Layer 6 of a small transformer language model trained on English Wikipedia (16 layers, counted from 0, width 64).
A neuron's activation on a vector x is SiLU(gate . x) times (in . x), where the dot is the dot product.

Input weights of the MLP neurons that the questions are about. A number n stands for (n - 500) times 0.0011.
n0 gate: 460 686 641 341 353 553 434 534 371 589 510 627 445 500 394 381 714 577 461 516 562 635 766 367 480 828 281 336 520 448 427 710 457 269 189 444 346 282 458 848 449 574 697 404 333 341 376 452 480 434 432 555 793 383 677 601 659 476 321 378 262 497 490 302
n3 gate: 594 514 782 409 605 269 595 544 574 412 373 607 624 653 367 604 437 611 585 734 517 398 554 640 505 726 669 471 593 498 543 389 264 568 583 765 541 626 394 533 597 652 542 678 340 401 433 698 543 585 420 413 408 339 334 308 511 448 505 235 698 540 575 614
n13 gate: 555 586 413 670 471 393 560 295 429 644 501 595 488 816 230 402 441 507 488 360 462 460 560 412 607 561 572 572 420 662 536 562 631 592 473 631 449 539 539 582 346 725 568 540 402 487 348 522 375 359 576 436 494 497 352 718 468 320 398 529 342 539 668 232
n40 gate: 547 308 690 477 367 522 681 766 591 391 408 398 795 689 288 671 393 535 453 632 586 495 497 556 453 621 641 403 572 553 401 490 260 454 516 660 273 820 193 482 419 474 519 431 541 600 529 639 432 749 544 631 450 538 478 610 516 521 422 476 625 394 654 579
n50 gate: 789 550 501 557 207 376 489 386 673 590 486 429 553 559 260 446 629 396 443 420 445 470 387 299 500 565 532 522 629 605 482 493 440 513 436 579 547 640 429 380 634 322 429 689 492 496 405 382 193 501 519 759 406 469 352 523 338 631 356 365 607 489 483 646
n76 gate: 631 533 707 777 361 421 754 230 540 494 689 599 369 346 515 108 669 542 332 453 588 871 705 385 228 510 285 570 425 458 494 514 422 543 497 354 430 354 159 370 578 625 463 306 571 244 660 531 684 709 591 560 555 623 607 451 716 291 520 324 411 453 736 629
n105 gate: 612 225 430 477 453 432 668 85 662 547 495 330 565 338 450 628 570 689 672 575 391 577 299 479 221 682 374 569 338 200 244 552 475 551 497 662 492 613 389 239 556 364 455 360 369 387 340 492 95 322 421 601 631 777 389 705 686 430 402 338 290 486 339 496
n111 gate: 788 671 694 561 359 404 421 381 338 303 447 403 476 541 561 646 510 390 644 540 583 894 638 638 465 513 337 681 560 782 656 390 545 600 306 770 553 692 551 666 544 437 571 623 528 462 468 455 243 255 432 499 480 553 497 454 656 510 293 519 425 606 517 529
n131 gate: 514 599 414 334 630 398 533 321 390 632 307 488 645 395 513 419 436 440 486 416 525 706 522 459 450 507 671 846 520 502 692 506 255 663 301 538 649 591 603 394 373 453 345 343 538 347 246 483 330 484 523 641 443 186 490 438 472 862 317 481 575 370 622 595
n142 gate: 560 696 388 295 797 541 565 202 595 494 492 726 395 346 180 451 453 457 377 357 608 671 634 337 315 571 419 560 587 536 470 429 568 303 266 670 396 391 469 759 536 521 497 560 719 243 547 670 591 490 583 243 402 512 439 470 413 434 267 180 695 513 627 734
n153 gate: 438 344 611 540 337 487 641 466 405 495 401 403 527 617 729 525 408 563 512 290 501 550 631 376 219 318 353 631 428 560 377 599 705 460 513 349 623 266 253 473 333 483 456 388 491 610 296 455 431 620 653 634 546 376 524 604 486 485 471 435 611 451 358 625
n154 gate: 428 614 380 544 472 186 212 379 464 413 417 550 266 420 542 312 430 550 377 408 369 696 495 431 381 269 512 694 519 585 326 409 326 354 76 421 541 510 569 227 643 550 388 428 416 345 327 389 487 475 607 595 597 503 642 262 695 664 116 391 555 545 484 389
n164 gate: 491 129 574 411 514 501 348 257 346 615 543 470 512 604 317 639 600 474 662 439 329 544 568 553 425 607 266 662 317 488 511 92 445 266 506 630 571 397 349 455 543 333 768 416 346 599 488 757 503 489 629 476 554 302 407 335 839 539 437 286 611 529 302 606
n170 gate: 498 627 129 804 408 445 745 392 631 629 380 638 800 584 538 572 350 232 446 388 524 552 529 430 218 506 733 488 413 510 522 326 429 583 596 685 442 377 456 427 551 358 356 519 502 530 462 340 517 611 436 647 472 509 515 429 464 504 459 444 731 493 601 528
n187 gate: 613 534 436 409 636 386 380 390 507 405 379 433 738 440 509 529 386 426 589 882 440 563 407 536 405 397 387 454 266 537 373 397 615 542 609 570 353 524 506 462 654 465 602 432 446 360 309 401 325 554 329 463 535 553 447 471 514 331 473 591 539 532 437 179
n190 gate: 611 298 540 675 554 526 536 421 741 648 467 354 530 712 358 388 493 408 709 525 396 571 531 457 525 409 519 574 546 505 433 480 550 567 573 630 401 328 384 591 421 361 478 301 725 380 738 486 621 461 654 505 278 713 362 460 309 540 366 456 598 553 481 652
n221 gate: 430 650 379 479 470 218 462 401 652 189 630 586 511 409 450 339 568 777 528 547 517 591 385 542 351 611 572 663 300 499 572 396 543 426 507 120 451 559 307 571 678 565 269 572 666 301 360 331 470 662 471 583 663 385 511 694 501 309 542 586 548 306 642 387
n223 gate: 382 495 727 569 565 384 532 329 404 741 251 598 81 397 276 332 392 356 407 551 393 397 530 701 468 602 531 812 429 590 456 449 533 478 671 534 469 338 433 630 699 517 694 532 535 299 399 393 701 519 673 503 188 516 306 416 402 280 482 557 578 652 476 525
n232 gate: 552 642 292 505 567 616 394 198 356 628 690 639 571 800 485 600 418 647 571 504 749 520 513 412 409 486 711 479 342 441 546 367 241 628 727 460 812 763 428 439 473 712 704 264 700 435 445 910 479 756 517 574 560 462 483 507 670 562 426 414 324 547 266 533
n249 gate: 436 370 275 603 356 385 622 344 319 525 613 651 462 539 595 296 763 670 324 439 521 467 587 862 291 514 510 493 314 638 491 324 417 676 567 412 281 476 466 433 532 473 355 665 470 474 442 538 200 669 401 524 693 243 536 445 650 426 253 480 576 549 535 308
n274 gate: 275 467 591 471 588 237 221 463 450 486 481 544 466 509 350 468 329 576 578 462 379 503 756 409 422 516 347 628 341 505 564 625 552 534 595 402 154 596 553 631 621 480 620 179 445 262 259 366 372 557 363 738 303 281 514 694 583 374 227 409 481 284 513 497
n305 gate: 536 446 645 445 322 523 398 447 108 482 175 629 504 594 522 494 350 519 239 599 485 524 429 566 435 681 435 586 450 590 613 455 471 410 435 798 614 350 410 421 519 781 656 402 687 609 561 705 477 607 546 487 470 708 686 430 550 694 365 401 534 544 472 458
n0 in: 595 576 500 488 464 547 422 251 576 421 581 583 499 604 692 448 505 448 673 278 488 444 519 509 332 524 520 419 560 414 700 315 800 600 564 451 442 552 338 472 568 542 562 643 483 374 441 391 605 537 483 480 624 398 295 543 695 446 422 679 426 423 518 498
n3 in: 458 663 480 564 591 461 675 365 406 550 512 610 674 372 387 521 610 504 628 649 362 682 499 423 391 476 290 449 550 271 704 354 319 544 607 455 447 583 419 507 797 460 447 401 394 508 454 433 437 426 516 484 642 186 631 443 540 441 346 475 485 752 346 636
n13 in: 609 487 465 515 560 599 528 529 540 433 595 516 470 581 355 385 678 539 380 362 472 480 534 295 680 432 475 364 620 556 611 648 604 627 668 546 613 530 660 586 450 537 611 600 522 582 576 294 502 526 530 416 571 559 409 484 334 510 460 533 342 377 512 451
n40 in: 376 474 437 459 498 521 768 660 662 523 497 397 312 306 422 584 524 602 514 460 596 506 557 326 528 440 528 632 615 571 662 474 488 421 369 637 444 598 445 450 396 678 498 635 529 662 650 611 645 666 504 493 549 191 607 439 422 416 472 327 712 404 487 581
n50 in: 466 506 609 635 599 324 615 513 659 477 542 458 561 163 521 494 382 505 470 274 434 603 602 589 575 576 259 525 458 563 427 631 530 488 526 455 474 495 560 461 717 476 429 373 416 457 532 358 481 415 510 777 330 690 602 550 535 399 686 629 427 421 625 630
n76 in: 445 468 643 592 522 639 440 472 566 546 432 526 571 388 541 495 633 535 715 528 298 381 437 492 565 498 454 568 475 452 425 227 312 570 495 466 611 493 517 591 725 441 214 660 537 554 727 528 536 472 571 315 702 554 475 330 655 395 485 471 816 269 425 329
n105 in: 232 461 599 295 699 645 468 453 779 581 436 404 505 511 416 582 317 492 405 481 337 407 497 370 466 495 591 580 680 397 651 471 544 445 506 348 615 345 343 379 533 441 469 514 643 555 424 443 510 766 310 214 631 503 752 418 290 576 462 636 255 747 516 438
n111 in: 504 694 370 228 437 389 683 524 485 582 451 530 436 729 443 507 389 248 475 317 543 458 404 385 524 364 593 433 587 491 591 596 542 616 442 556 346 355 456 553 544 322 599 590 522 623 299 464 453 387 510 469 368 579 496 511 497 602 566 433 533 404 624 495
n131 in: 617 457 559 348 489 444 393 683 428 522 514 365 443 599 384 38 512 496 503 716 595 478 694 602 453 389 554 601 496 279 444 545 368 459 358 465 523 639 603 519 409 490 511 618 529 685 565 399 512 745 529 370 623 438 484 579 565 606 558 455 400 472 255 511
n142 in: 488 389 539 400 606 468 581 503 423 649 455 549 857 207 592 481 513 636 709 494 579 537 487 495 571 346 562 359 449 743 409 409 433 403 653 581 619 701 704 633 593 354 752 499 725 423 297 528 333 445 547 516 555 290 615 384 599 431 408 403 665 768 569 400
n153 in: 654 667 378 621 579 306 710 573 590 571 374 627 636 648 526 480 533 620 567 385 349 343 399 489 505 568 363 408 617 553 406 683 351 526 499 468 377 575 506 498 492 602 635 693 536 593 541 397 572 524 471 416 377 503 467 634 550 493 583 557 429 611 523 683
n154 in: 400 453 563 399 519 248 596 512 488 295 572 639 553 575 637 513 564 636 596 531 464 512 688 357 563 363 579 540 354 552 499 460 512 660 392 530 314 490 306 621 456 719 439 243 452 335 368 544 390 499 526 456 491 591 350 385 402 540 512 487 253 607 598 731
n164 in: 493 453 377 411 731 449 227 374 209 316 259 494 457 500 613 524 312 401 566 563 408 546 772 445 497 389 641 449 480 300 724 546 442 607 462 567 338 406 740 292 630 569 666 503 382 441 393 509 480 477 458 643 467 519 266 622 467 688 427 570 425 418 536 740
n170 in: 405 309 359 368 356 579 633 412 407 482 617 505 369 495 613 566 705 617 384 391 381 637 655 354 509 391 483 437 496 319 608 435 417 578 651 456 484 319 463 214 357 717 476 398 535 581 523 536 623 452 683 461 423 313 589 490 500 383 448 384 457 506 437 786
n187 in: 600 322 429 326 538 280 490 564 496 475 570 542 537 398 429 388 545 626 369 546 493 476 681 453 581 547 522 486 492 802 411 309 425 327 508 766 604 601 575 456 509 559 635 451 404 545 502 419 362 421 432 442 374 616 458 496 471 471 453 565 494 467 481 408
n190 in: 472 471 699 540 652 468 622 343 541 482 464 613 372 469 389 367 636 449 479 435 485 558 660 538 546 554 519 275 291 410 590 338 478 401 539 604 723 479 545 553 532 399 409 401 311 654 384 525 662 615 585 640 578 503 573 540 412 436 574 480 403 489 498 596
n221 in: 646 747 264 469 397 378 401 484 576 653 434 376 503 734 606 537 470 521 483 686 412 559 250 606 534 428 491 561 475 406 592 484 518 414 616 567 608 269 425 616 590 598 499 338 326 449 555 535 441 689 354 435 348 507 495 453 423 557 586 410 605 419 693 566
n223 in: 528 583 573 566 408 212 683 491 563 515 711 345 379 495 326 290 419 547 408 582 525 376 417 452 560 634 476 490 361 525 483 564 449 604 653 274 355 437 497 613 511 548 588 522 488 502 586 599 369 476 347 538 463 508 372 441 547 638 645 675 393 571 517 420
n232 in: 524 497 444 733 876 561 436 518 604 651 519 585 625 871 450 393 587 367 468 686 699 587 574 350 581 568 540 487 437 562 686 431 316 637 402 327 413 520 588 549 719 490 506 507 408 506 521 562 473 560 354 482 344 465 457 394 499 637 563 521 352 301 505 296
n249 in: 371 461 309 662 712 522 432 499 467 674 474 545 460 654 524 532 538 534 555 406 480 409 604 503 327 468 576 483 275 484 715 385 338 586 430 336 425 654 453 420 571 306 302 703 276 464 489 407 400 595 507 656 550 360 565 556 526 655 427 631 491 543 400 426
n274 in: 388 360 595 282 702 375 429 505 583 645 487 461 439 644 598 450 409 521 326 446 493 554 453 556 404 402 708 524 668 381 691 412 403 561 666 378 532 524 629 685 583 595 485 520 462 322 324 388 417 466 570 347 587 404 520 572 290 442 667 518 520 636 423 553
n305 in: 596 483 614 445 517 645 723 334 328 422 547 440 422 482 638 524 536 470 545 608 384 599 284 537 419 625 618 539 591 565 464 476 306 577 466 593 478 538 448 527 462 604 521 434 706 425 716 388 218 546 427 565 558 659 346 530 460 584 462 441 381 338 353 538

Each question shows a token from some text and the vector x that enters the MLP there. A number n stands for (n - 500) times 0.0087.

"\n": 500 503 422 600 455 532 564 397 358 458 491 508 516 607 424 468 497 321 432 496 390 471 419 385 544 188 326 286 671 643 460 511 353 369 557 503 564 525 542 493 514 465 456 416 477 514 553 316 493 437 491 666 691 475 525 622 422 500 571 568 392 374 533 430
Which of these neurons fires most? n13

"1": 510 424 490 468 534 478 577 459 549 525 559 546 520 525 758 449 408 302 496 705 416 496 641 286 510 464 437 610 635 421 546 425 559 472 519 535 485 592 585 493 633 497 388 497 591 640 648 414 590 571 541 191 478 394 564 534 466 458 418 521 545 525 670 405
Which of these neurons fires most? n76

" f": 540 492 335 468 549 632 564 650 506 444 648 414 495 357 678 399 690 519 563 475 575 420 489 305 362 471 402 337 609 557 465 602 392 456 537 444 597 494 396 541 551 377 616 415 515 530 395 416 599 604 504 435 475 445 468 423 440 654 536 768 541 474 447 578
Which of these neurons fires most? n153

"-": 509 550 365 546 451 561 526 423 415 532 560 582 584 449 551 521 552 350 470 416 413 516 466 409 590 381 373 474 756 614 582 516 213 390 503 438 715 652 558 631 511 484 522 449 438 689 493 430 514 520 687 664 631 554 444 524 464 353 664 495 471 457 558 357
Which of these neurons fires most? n13

"ver": 506 467 327 477 422 580 665 577 549 433 483 491 551 475 607 465 588 545 626 522 517 642 480 475 575 370 453 609 387 441 417 363 683 653 804 435 521 457 597 530 498 356 257 565 546 386 591 404 445 579 605 430 581 431 530 576 432 612 303 630 380 441 469 762
The three highest activations, in order: n170, n249, n221

" b": 358 393 518 451 571 545 547 769 480 452 568 466 516 456 621 405 586 467 496 487 496 479 623 460 451 524 396 473 545 604 510 495 315 355 679 509 641 522 519 456 516 316 476 422 569 473 591 362 623 606 593 439 608 473 584 417 411 552 561 649 510 433 503 547
The most active neuron and its activation: n111, at about 0.31

"en": 376 395 676 541 308 385 511 540 439 594 460 527 618 460 357 495 499 431 538 576 565 418 453 570 577 492 438 202 549 493 455 411 704 609 647 364 563 593 665 569 555 442 584 596 412 585 458 451 552 337 557 451 459 416 364 262 349 684 565 456 353 460 676 659
Which of these neurons fires most? n223

" by": 524 238 313 550 426 563 527 427 504 540 579 517 474 490 495 519 557 403 410 444 390 675 502 515 707 364 436 283 657 666 492 404 464 300 618 398 599 607 541 438 558 370 476 562 463 694 490 407 439 399 586 602 439 561 427 633 382 409 617 590 319 481 489 454
Which two neurons fire most, strongest first? n50, n13

".": 448 496 525 544 537 600 427 284 548 576 490 461 523 431 596 632 581 501 602 453 537 330 455 508 543 389 594 347 388 441 473 544 455 334 472 459 693 648 528 790 447 496 466 416 464 546 544 508 763 448 391 547 450 532 496 309 467 465 631 492 374 650 516 521
The most active neuron and its activation: n111, at about 0.31

"–": 724 551 391 539 633 653 397 471 532 537 651 495 532 389 648 519 423 443 519 485 438 405 459 413 480 442 643 250 575 378 519 484 439 658 465 458 580 476 570 774 624 477 509 506 545 327 548 415 617 406 541 318 459 561 627 445 606 814 549 455 556 591 557 431
The three highest activations, in order: n142, n232, n40

" B": 468 571 440 400 669 493 554 776 640 412 483 457 548 540 658 507 508 353 572 497 553 432 623 501 597 605 419 429 515 630 473 561 376 458 523 526 579 534 497 423 509 297 495 482 597 449 546 440 504 521 635 414 473 524 566 457 390 565 559 606 450 371 497 556
The most active neuron and its activation: n0, at about 0.25

"),": 563 393 446 514 534 536 424 557 469 608 479 573 444 578 518 817 509 519 607 480 497 388 525 395 547 405 459 357 621 592 590 433 559 402 609 330 689 573 377 432 502 375 389 539 565 634 455 445 543 447 716 496 371 542 346 485 495 141 700 574 323 483 371 488
Which of these neurons fires most? n153

" J": 482 588 465 326 552 414 454 753 522 499 532 490 516 539 620 492 483 373 498 454 617 545 490 439 445 499 384 400 617 494 544 564 379 365 410 356 530 589 675 498 614 369 583 423 563 619 509 463 541 436 408 392 511 463 479 293 493 556 510 601 543 367 482 492
Which of these neurons fires most? n131

" the": 568 561 459 568 486 468 601 511 407 519 469 582 474 395 475 387 536 387 365 451 494 637 462 419 833 446 486 283 521 544 539 454 340 355 495 407 541 481 414 530 570 459 501 483 470 861 583 448 495 342 537 626 517 532 491 544 423 294 548 644 414 341 587 472
Which two neurons fire most, strongest first? n13, n50

" was": 525 374 477 543 607 590 599 523 407 484 498 647 408 427 557 718 542 363 606 482 570 595 392 411 481 249 545 321 642 550 606 473 284 402 679 389 540 604 524 302 570 438 613 518 574 675 498 520 415 374 588 671 494 507 593 616 388 447 387 615 391 400 541 469
Which of these neurons fires most? n232

"du": 399 371 475 653 435 636 758 578 526 371 593 530 509 477 532 331 614 470 660 430 506 618 415 418 386 406 558 266 572 347 507 618 569 658 666 495 424 498 670 586 660 540 538 604 368 598 487 558 310 557 387 490 502 628 440 490 498 358 524 416 644 542 482 618
Which of these neurons fires most? n170

"A": 509 438 504 558 600 433 439 657 490 396 491 478 430 498 623 358 458 459 480 518 480 197 369 666 729 311 515 522 502 451 548 465 490 496 478 461 476 502 447 470 440 521 376 613 494 592 636 687 441 348 484 563 469 525 464 333 294 399 649 575 563 529 415 589
Which of these neurons fires most? n142

"ist": 470 421 649 589 492 698 584 493 583 420 443 428 446 235 466 268 498 501 519 507 542 418 524 461 451 245 432 421 649 504 506 705 641 330 331 548 434 534 524 500 487 428 414 399 611 634 570 483 547 763 504 493 400 443 537 422 386 444 380 504 645 521 610 655
The three highest activations, in order: n40, n142, n190

"ign": 606 434 496 430 565 607 489 583 482 436 343 531 548 503 484 607 338 524 537 617 561 553 408 440 635 458 587 449 377 630 556 523 693 680 515 623 641 749 505 419 417 488 465 610 553 664 386 402 552 562 440 675 546 415 447 508 509 710 716 561 504 493 284 586
Which two neurons fire most, strongest first? n131, n40

" April": 576 540 335 315 475 556 451 466 453 525 629 341 440 587 694 531 398 444 593 509 531 556 478 648 545 462 517 456 669 452 506 491 532 550 353 433 469 566 621 531 690 227 423 586 219 545 496 316 265 481 504 530 546 414 595 417 503 524 520 622 562 331 555 455
The most active neuron and its activation: n111, at about 2.6

"g": 579 547 414 469 466 498 595 490 711 434 354 540 590 501 643 295 644 486 601 517 549 380 386 367 651 401 655 398 538 454 464 594 500 559 742 497 450 503 488 405 488 494 517 702 212 622 504 367 555 673 623 409 524 482 494 370 499 431 351 410 506 410 390 633
Which of these neurons fires most? n170

" a": 538 574 490 591 550 434 649 566 426 529 507 592 439 267 612 470 631 440 493 518 526 728 449 451 651 349 346 421 530 563 572 559 367 520 520 306 598 521 395 473 692 413 502 467 540 760 607 495 492 320 509 491 579 456 599 585 439 336 673 583 465 341 559 438
Which of these neurons fires most? n76

"merican": 569 623 498 544 526 592 522 593 462 465 609 502 504 533 680 658 361 398 668 491 443 588 287 483 618 500 509 392 603 566 498 555 637 367 487 666 637 530 694 390 521 375 514 662 427 687 297 531 588 391 545 578 525 349 444 482 485 301 395 593 513 351 582 431
The most active neuron and its activation: n111, at about 1.3

" Cl": 555 588 460 389 512 589 428 744 479 498 467 383 596 480 563 431 533 446 545 439 531 433 621 420 400 491 329 371 541 653 532 548 486 469 391 313 636 512 676 377 561 410 638 391 580 582 481 416 508 507 394 446 541 397 421 341 510 575 385 636 624 419 552 575
Which of these neurons fires most? n131

"ac": 318 679 677 405 429 346 443 523 692 420 443 409 429 423 626 306 484 568 583 268 462 262 428 444 572 388 440 407 436 489 519 414 584 465 492 482 594 458 561 559 516 592 519 692 496 646 494 416 683 326 479 456 634 481 556 626 621 477 449 534 441 434 501 503
Which of these neurons fires most? n0

"ra": 379 423 520 566 395 528 508 597 461 531 627 543 581 611 510 595 570 448 532 615 468 528 522 416 374 305 442 476 463 391 413 563 643 495 552 364 632 529 536 670 683 430 528 633 485 642 582 488 228 673 468 529 444 467 731 624 561 601 765 655 685 485 409 412
The three highest activations, in order: n249, n154, n221

"15": 615 594 425 371 413 633 461 502 410 455 640 483 569 470 640 323 354 436 523 675 236 502 447 394 450 465 522 486 495 557 473 634 655 547 508 263 516 589 515 599 567 515 417 568 401 578 485 507 487 508 447 330 483 522 589 532 489 551 461 464 473 469 620 486
The most active neuron and its activation: n221, at about 0.81

"6": 452 587 432 408 543 553 535 470 414 516 593 512 566 485 609 338 401 452 529 673 241 528 550 402 450 385 534 491 540 492 648 555 617 527 462 384 483 616 503 587 608 455 490 560 403 564 519 473 574 529 383 283 439 574 593 399 497 585 390 440 413 429 647 574
The three highest activations, in order: n154, n131, n50

" r": 432 618 462 359 559 598 481 679 513 379 646 477 559 452 662 390 674 462 491 358 531 526 641 337 384 467 528 350 710 593 649 553 399 365 572 560 596 528 434 532 571 413 685 457 481 434 429 512 622 533 484 385 554 565 576 473 507 562 599 656 518 509 552 560
The most active neuron and its activation: n0, at about 1.1

"all": 594 528 416 518 662 588 492 521 554 533 445 447 565 443 789 469 447 495 590 588 468 460 542 499 635 429 674 480 532 672 535 532 746 434 695 557 539 663 652 269 578 376 456 547 430 585 434 341 386 747 399 556 503 380 362 474 527 460 530 433 646 480 544 490
Which of these neurons fires most? n187

"l": 641 435 515 315 628 548 435 527 546 412 377 537 592 537 544 637 557 455 627 639 480 560 283 576 631 499 450 520 639 695 469 478 429 392 457 520 650 577 632 265 385 480 502 474 378 522 541 483 440 647 244 444 429 681 450 579 679 660 630 546 517 410 513 572
The most active neuron and its activation: n187, at about 1.5

"s": 487 395 398 595 464 349 558 543 795 403 529 501 595 490 728 489 525 390 569 596 557 590 535 551 791 449 515 399 459 541 700 363 430 572 315 603 674 481 512 310 555 512 448 515 559 546 438 448 567 363 508 522 534 513 617 291 589 378 517 576 349 485 478 628
The most active neuron and its activation: n154, at about 1.2

"ed": 303 332 626 473 650 580 491 482 521 421 544 444 587 526 659 617 470 401 583 539 519 559 512 588 524 287 438 435 596 665 591 124 438 467 440 549 710 583 601 576 526 266 478 649 476 414 556 405 486 354 487 541 307 498 635 594 393 394 504 543 521 543 540 600
The most active neuron and its activation: n190, at about 0.51

"ank": 403 659 555 409 634 682 385 526 592 571 292 419 387 376 489 318 479 429 583 464 385 358 333 384 461 336 550 411 532 564 664 549 504 372 349 601 487 516 693 545 577 367 671 594 584 521 545 486 390 563 663 403 581 465 461 467 653 642 504 472 552 560 512 563
The most active neuron and its activation: n142, at about 3

"ey": 567 468 570 537 552 487 423 571 554 473 414 509 654 412 626 547 420 577 539 659 415 450 369 589 636 433 549 636 411 633 523 444 612 454 654 503 696 611 636 604 629 574 395 544 598 664 449 379 428 554 363 571 490 488 373 383 232 542 818 621 492 448 411 444
Which two neurons fire most, strongest first? n187, n221

" Mar": 518 612 442 414 649 477 482 604 679 542 484 338 501 665 580 556 424 485 446 556 576 409 577 519 729 314 435 397 574 467 554 582 477 402 481 431 652 533 695 504 428 443 593 751 409 688 477 489 523 409 527 369 498 581 492 480 569 673 457 495 724 357 550 391
The three highest activations, in order: n305, n170, n0

"ff": 637 284 429 440 619 388 515 482 404 465 404 565 475 332 532 575 471 573 663 583 527 462 468 548 565 527 499 336 554 389 552 612 588 567 509 530 675 536 610 495 454 550 299 458 394 714 366 387 466 503 385 541 594 322 572 348 658 674 655 678 453 550 251 559
Which of these neurons fires most? n131

"8": 301 325 573 496 481 618 416 493 298 445 508 516 519 531 644 434 386 460 582 660 262 407 442 531 468 529 514 266 583 534 672 500 537 483 541 642 569 516 530 542 470 531 435 615 496 684 564 556 542 430 474 396 396 527 402 361 518 498 626 551 590 394 550 534
Which of these neurons fires most? n305

"ud": 447 591 349 623 464 618 646 614 692 410 437 578 432 459 388 403 644 516 622 408 504 402 596 369 555 435 477 522 498 540 525 528 742 600 709 615 449 481 741 576 471 585 443 556 568 635 650 411 665 566 538 494 454 623 554 456 487 525 446 516 571 377 731 483
The most active neuron and its activation: n13, at about 2

"b": 433 498 566 457 512 673 471 552 633 452 332 610 542 571 562 384 514 480 766 490 456 404 586 400 598 623 487 365 599 552 408 588 253 456 542 599 709 453 587 517 350 396 523 530 557 614 631 460 490 500 600 366 509 565 569 441 278 622 667 423 687 535 625 596
The most active neuron and its activation: n190, at about 1.3